Layer 2 of a small transformer language model trained on English Wikipedia (12 layers, counted from 0, width 128).
A neuron's activation on a vector x is SiLU(gate . x) times (in . x), where the dot is the dot product.

Input weights of the MLP neurons that the questions are about. A number n stands for (n - 500) times 0.0007.
n29 gate: 530,344,574,540,387,405,538,756,401,602,715,504,496,393,794,415,588,320,388,774,373,530,460,637,495,443,469,387,457,594,738,276,348,408,513,509,485,723,326,509,418,468,431,368,811,306,417,699,611,537,164,437,556,360,591,391,392,534,287,460,514,518,698,373,681,400,864,762,539,509,505,528,660,392,571,691,410,338,818,228,368,464,320,568,463,356,326,380,294,364,338,586,539,740,539,457,638,246,294,660,402,367,977,522,400,409,356,724,679,525,664,391,563,447,685,536,441,527,483,377,440,268,392,593,292,367,457,737
n34 gate: 614,586,357,466,270,646,541,589,547,750,743,492,635,491,569,488,465,359,669,559,525,458,521,823,561,473,492,540,538,591,596,575,328,623,615,641,694,332,782,352,558,531,298,464,483,374,344,496,422,606,168,448,700,614,567,428,304,322,714,300,513,363,422,589,261,475,461,417,785,551,612,416,532,480,550,496,426,522,566,757,377,624,297,577,576,569,405,198,394,277,461,474,393,204,686,255,349,428,625,402,661,831,263,513,596,529,741,465,324,401,469,534,573,736,533,591,411,461,500,809,487,378,660,264,272,568,615,397
n60 gate: 508,399,376,584,577,496,574,518,576,740,619,418,561,627,305,504,107,786,625,865,708,624,565,486,643,364,400,579,552,584,574,274,735,640,531,709,466,522,639,483,427,387,466,332,728,598,504,374,652,454,629,216,587,322,475,500,590,623,614,425,742,416,764,458,759,457,607,701,232,364,578,449,480,636,463,45,517,284,395,549,475,434,426,479,463,441,655,326,409,340,513,259,326,545,483,641,294,393,571,782,359,354,619,652,441,136,315,695,538,402,518,543,483,698,551,620,483,347,362,308,219,329,611,546,479,492,462,311
n64 gate: 733,462,333,454,232,549,420,447,483,735,366,525,334,403,528,720,316,369,611,702,512,307,496,518,526,482,417,612,640,415,710,422,373,522,589,402,272,508,581,529,467,483,610,697,410,341,796,315,743,456,372,436,548,438,449,305,570,459,411,487,535,483,547,339,466,537,462,337,529,681,553,274,734,579,630,612,249,808,714,500,419,492,571,452,417,606,432,513,356,633,667,513,362,745,588,533,715,415,428,661,624,584,653,233,232,457,343,192,520,672,504,380,645,721,471,513,704,681,687,701,685,532,445,280,555,346,634,716
n313 gate: 527,764,525,380,617,425,657,470,529,619,585,726,443,328,500,601,311,477,738,587,396,332,415,781,661,367,613,649,617,546,460,500,442,436,577,654,839,567,724,301,342,897,468,485,627,456,628,331,725,261,548,428,590,509,669,428,636,264,716,543,266,308,490,477,734,439,568,612,574,395,771,341,451,361,500,662,334,610,470,412,239,31,353,441,527,763,751,430,594,513,446,587,347,681,699,589,764,307,466,634,623,320,825,419,397,250,505,668,587,673,515,782,796,231,338,626,664,672,448,719,355,591,301,475,325,747,523,455
n29 in: 433,641,505,531,358,474,621,634,464,452,467,522,539,438,771,319,386,467,326,580,444,900,635,481,424,819,743,571,573,425,748,573,447,618,571,410,456,518,281,531,252,414,394,547,554,397,726,622,813,386,349,447,601,626,676,434,474,479,165,531,395,398,504,508,554,392,620,831,581,808,514,535,773,661,135,599,436,321,564,365,268,438,613,365,475,548,513,500,523,393,666,326,632,689,526,239,527,257,496,522,435,363,809,426,559,395,395,573,669,255,658,634,437,269,377,817,613,351,496,500,389,471,562,647,496,322,483,661
n34 in: 508,632,338,576,375,574,580,671,452,635,775,441,567,484,579,460,421,350,718,678,488,535,567,759,625,513,531,440,523,530,605,676,368,627,520,635,747,360,706,461,631,524,312,449,540,427,417,470,424,554,183,580,629,641,607,369,290,334,699,377,413,332,492,417,294,340,468,468,719,572,558,443,566,392,470,476,473,483,471,821,374,536,291,603,515,518,340,268,430,400,443,399,400,208,689,322,293,382,716,364,664,919,369,508,516,495,599,541,424,426,524,586,614,687,408,508,383,435,527,713,538,473,677,355,358,459,611,279
n60 in: 480,409,393,780,601,500,465,332,716,721,450,524,374,451,617,519,453,687,454,693,520,697,610,513,642,219,431,582,605,500,643,343,877,733,578,552,318,591,354,635,516,462,218,509,542,781,622,378,583,513,537,246,697,459,454,430,536,596,541,525,504,359,680,461,781,311,454,697,484,488,586,419,389,450,653,479,365,427,419,529,472,471,410,425,330,618,483,260,291,596,454,170,297,651,394,492,449,277,604,636,466,441,645,423,538,295,575,530,583,576,508,516,516,769,655,638,480,239,545,602,388,625,838,466,589,593,722,340
n64 in: 425,522,350,461,415,764,375,445,500,647,598,479,491,561,504,444,495,315,681,384,586,385,608,426,398,72,453,504,666,412,934,415,482,644,404,161,162,540,659,673,301,549,407,495,327,553,539,333,751,636,324,777,723,595,516,471,496,500,539,300,550,364,620,400,460,457,248,535,728,448,290,375,553,643,644,295,517,678,559,500,358,631,478,450,471,520,663,491,410,524,562,827,601,553,336,627,337,583,294,579,388,360,515,297,599,406,488,361,617,488,603,329,512,592,272,544,769,402,637,652,518,562,535,195,471,275,714,724
n313 in: 593,816,480,379,604,576,618,373,583,582,541,619,476,330,619,482,354,486,770,536,428,240,409,800,702,350,438,610,704,644,573,535,510,240,583,542,849,485,788,337,345,714,556,572,525,475,644,264,798,309,612,329,530,409,617,431,609,246,704,519,273,315,456,458,781,472,377,584,528,321,688,352,496,359,624,589,327,576,515,436,314,73,438,338,555,613,730,455,535,446,327,584,416,619,725,458,823,212,383,515,656,543,786,510,301,214,463,620,509,760,445,833,768,250,430,628,703,520,452,847,266,537,333,419,337,746,449,485

Each question shows a token from some text and the vector x that enters the MLP there. A number n stands for (n - 500) times 0.0044.

"12": 408,384,512,637,628,605,344,492,521,489,337,505,543,540,545,533,564,352,435,512,620,557,430,588,578,512,477,443,293,338,610,658,399,551,510,511,724,626,716,496,506,387,513,501,475,525,565,428,411,533,456,520,482,450,593,621,673,278,472,555,572,579,421,337,461,507,443,383,578,412,571,505,504,569,401,533,355,467,312,515,476,672,475,522,554,473,506,571,581,555,587,568,590,562,463,464,554,447,473,392,560,432,284,491,388,449,538,271,530,540,486,630,407,756,408,253,616,537,427,515,489,495,556,363,516,475,535,442
Which neuron fires most, and how strongly? n29, at about 0.22

" in": 421,274,706,543,615,572,280,481,625,435,550,510,483,477,453,564,564,456,535,715,558,575,472,557,483,548,521,498,427,530,641,538,529,533,507,446,721,489,628,480,637,400,575,613,440,481,423,407,472,423,651,445,583,561,427,515,566,531,439,425,501,521,372,369,449,556,517,347,447,464,483,525,459,398,389,639,441,331,332,475,463,586,476,547,582,452,307,692,553,465,447,501,551,515,478,495,504,424,550,382,429,533,590,585,485,506,415,505,634,545,543,512,398,630,261,467,597,587,491,527,422,539,572,465,465,544,278,463
Which neuron fires most, and how strongly? n64, at about 0.1

"\n": 386,424,535,476,513,440,411,545,568,445,685,426,571,549,473,547,622,416,427,530,519,548,502,615,524,419,400,556,376,360,360,507,424,551,449,484,529,552,451,577,612,460,510,658,469,513,378,493,517,450,630,507,616,506,511,594,617,425,456,661,612,376,490,305,353,469,466,396,634,537,623,492,495,506,478,559,429,369,340,437,442,530,580,569,613,504,559,540,381,492,614,592,620,497,670,426,690,377,628,447,479,376,501,549,554,428,445,550,550,496,496,402,469,575,438,403,589,516,503,620,567,531,714,380,403,559,579,383
The two highest activations, in order: n34, n29

"08": 411,458,511,680,676,502,356,440,522,488,331,423,495,506,547,571,596,397,484,543,576,585,442,575,630,495,452,460,231,337,675,557,394,538,512,514,656,630,550,568,520,400,639,552,441,464,659,494,528,520,493,555,550,429,552,686,579,384,371,547,639,538,446,334,414,477,462,409,556,401,496,471,461,517,404,482,316,485,264,511,490,696,527,510,555,483,512,536,543,538,631,487,543,598,467,423,424,470,582,430,581,394,430,482,378,595,545,296,556,510,489,511,369,569,358,233,505,501,507,496,507,566,505,375,523,447,469,310
Which of these neurons fires most? n313

"TV": 324,438,411,575,549,520,455,401,449,484,548,468,494,609,538,541,586,485,404,650,664,600,541,490,532,519,468,427,364,290,654,576,459,652,548,582,794,458,610,391,549,515,442,523,710,380,655,484,647,472,555,579,499,407,509,474,435,374,619,524,562,468,407,351,640,480,482,457,490,466,612,474,596,518,332,520,472,461,371,484,315,548,550,589,587,476,495,404,475,361,462,540,580,591,489,344,380,468,538,426,407,466,586,521,459,596,617,281,651,581,480,552,452,697,360,398,539,549,432,538,397,498,538,505,523,427,441,474
Which of these neurons fires most? n34

" In": 418,359,554,527,478,419,245,475,607,535,425,468,516,480,468,538,607,573,521,769,585,540,542,581,439,492,612,494,404,545,581,475,511,487,523,390,771,504,544,450,600,404,505,558,517,621,479,420,475,518,608,417,530,590,539,545,599,482,577,512,602,403,499,343,489,497,531,370,502,554,489,719,543,378,341,566,509,458,381,440,428,537,456,530,620,467,460,559,692,470,494,303,601,489,485,406,523,310,601,339,405,426,543,564,460,595,300,293,575,600,566,469,327,554,329,446,495,556,428,562,413,564,597,541,440,408,343,494
The two highest activations, in order: n64, n313

"19": 396,366,479,587,730,516,400,457,556,585,349,312,569,474,533,557,552,402,463,526,705,581,437,399,662,565,592,464,420,383,698,660,361,524,462,441,774,560,606,433,568,500,523,500,430,553,409,579,513,397,531,449,446,511,535,542,596,351,545,581,544,604,453,399,486,591,475,417,611,467,543,556,516,619,316,403,350,379,382,522,475,589,457,516,589,492,551,522,390,584,507,497,568,756,557,411,525,454,399,392,436,387,363,577,442,472,448,341,545,454,534,520,564,603,442,289,565,586,454,501,477,515,584,305,475,409,441,529
Which three neurons fire most, strongest first? n60, n313, n64

" ": 507,343,473,612,613,539,449,484,498,507,438,401,591,645,605,582,555,357,458,615,580,612,577,487,557,514,464,503,341,624,672,463,477,475,417,482,595,484,527,428,539,459,706,558,393,541,553,353,329,454,562,433,447,559,531,544,594,442,553,472,471,492,434,501,451,583,420,390,512,498,539,556,534,594,511,499,397,417,446,460,487,623,544,569,604,485,503,436,481,587,510,598,686,642,505,476,484,486,518,397,327,452,606,535,453,589,487,489,473,501,459,494,507,467,523,312,747,455,423,599,500,508,630,579,427,499,512,444
Which of these neurons fires most? n313

",": 449,481,520,524,556,587,382,530,586,368,386,562,560,592,537,558,513,415,529,659,586,581,745,481,637,595,432,507,440,515,561,538,590,531,538,555,788,534,494,543,706,451,550,631,409,419,589,579,486,461,503,503,559,584,442,563,588,354,488,393,489,585,479,430,486,470,560,444,399,533,465,601,515,452,188,677,307,393,361,523,494,531,558,590,592,561,491,576,502,550,419,572,507,564,462,446,547,469,461,526,463,489,492,538,328,481,335,392,696,486,503,533,520,634,471,420,542,515,393,533,618,442,609,461,424,493,429,554
Which neuron fires most, and how strongly? n60, at about 0.02

" spent": 421,358,456,405,645,502,485,508,606,550,683,464,546,397,482,522,632,457,500,660,530,510,738,531,536,619,606,415,219,382,577,479,584,544,510,526,583,525,605,317,538,322,383,455,440,667,598,527,635,451,657,504,585,460,407,568,605,457,610,581,482,492,448,427,510,439,466,487,532,476,332,582,537,418,475,720,461,302,508,441,553,567,496,576,563,487,479,391,531,408,299,499,453,550,591,458,341,456,358,455,386,479,665,610,380,608,579,468,457,585,391,499,526,702,445,520,512,589,546,451,461,440,646,461,441,510,613,536
Which neuron fires most, and how strongly? n60, at about 0.19

"ado": 363,444,493,501,567,552,232,565,518,432,324,487,464,566,611,622,518,308,436,565,596,502,534,558,572,430,332,483,404,357,604,588,507,530,491,526,769,451,532,444,569,457,603,554,643,456,665,506,541,444,582,534,463,328,469,476,534,296,461,569,500,614,439,377,461,471,444,353,580,434,378,364,628,408,460,542,397,425,522,437,460,557,430,520,575,479,525,442,369,507,437,383,642,571,624,456,398,518,449,459,485,446,521,487,488,481,628,431,633,553,494,581,370,528,277,480,620,574,554,610,565,476,530,571,471,466,485,547
Which three neurons fire most, strongest first? n64, n313, n60

"omp": 393,393,558,385,604,479,360,573,520,514,388,351,526,537,566,590,553,484,585,595,485,436,526,413,565,567,359,507,338,526,551,451,442,456,449,399,592,627,808,495,683,445,599,636,439,504,697,547,466,378,617,552,498,437,448,428,523,599,370,533,628,474,467,363,575,411,330,411,582,445,517,523,697,504,351,555,491,489,422,514,516,571,448,562,414,557,589,458,525,366,511,465,518,562,516,452,485,377,623,440,477,480,557,528,552,529,467,409,415,477,471,533,240,451,526,291,410,527,516,450,476,534,508,612,453,422,566,357
Which three neurons fire most, strongest first? n313, n29, n34

"5": 393,465,665,545,617,438,329,484,517,501,201,501,556,640,589,502,558,403,454,554,470,520,330,533,541,493,416,395,464,536,655,563,456,585,499,452,584,573,701,471,523,336,542,570,375,515,531,536,429,482,594,573,448,511,510,652,707,556,501,508,539,411,434,421,511,464,578,400,604,352,448,499,499,572,353,539,324,458,394,467,415,604,480,540,585,500,527,471,633,585,515,417,549,559,617,409,473,481,463,385,527,352,373,511,399,438,508,443,517,448,482,600,408,694,422,344,661,595,458,515,481,352,521,404,474,506,580,408
Which of these neurons fires most? n29

"ine": 412,460,627,429,483,543,369,472,541,573,499,482,442,615,658,615,585,390,510,538,655,471,437,575,505,468,394,448,313,476,503,468,466,564,572,582,751,412,689,447,622,404,671,572,397,449,602,569,615,565,545,513,535,456,491,579,574,476,377,527,540,585,463,412,433,472,429,360,583,435,407,239,566,508,212,442,524,376,373,480,449,478,516,528,564,481,494,611,620,503,452,439,587,581,588,403,425,557,431,476,496,365,379,561,615,429,493,216,636,601,449,519,372,633,380,359,520,587,536,566,501,444,545,434,542,458,492,436
Which neuron fires most, and how strongly? n60, at about 0.11

" produced": 408,243,550,582,559,542,530,488,536,472,539,526,549,537,507,599,591,547,413,448,542,541,635,597,459,469,365,538,350,549,587,549,405,552,433,418,739,512,594,441,601,422,505,501,725,577,722,531,703,512,491,479,483,411,505,583,482,569,612,573,576,489,543,396,424,476,509,372,419,402,462,705,465,414,242,537,433,437,372,393,489,638,511,567,513,475,488,411,420,377,432,379,538,592,541,420,493,448,677,518,278,454,601,561,455,412,490,348,609,565,463,523,420,790,429,509,549,542,508,539,371,462,628,447,514,448,517,420
Which neuron fires most, and how strongly? n60, at about 0.69

" SC": 394,603,536,559,458,340,330,399,509,530,352,463,497,486,517,512,556,424,393,611,514,464,469,551,388,715,394,450,532,430,676,487,499,620,530,384,583,598,427,455,505,425,361,591,691,572,365,759,751,461,543,511,611,422,510,501,453,486,566,426,678,506,386,468,569,408,455,456,514,472,565,382,689,510,363,563,320,454,408,493,341,492,436,565,574,492,440,391,464,431,475,527,603,622,583,480,482,472,553,379,357,449,498,398,528,531,442,344,513,524,483,530,417,678,317,467,633,429,459,545,528,538,528,527,426,471,573,388
Which neuron fires most, and how strongly? n29, at about 0.46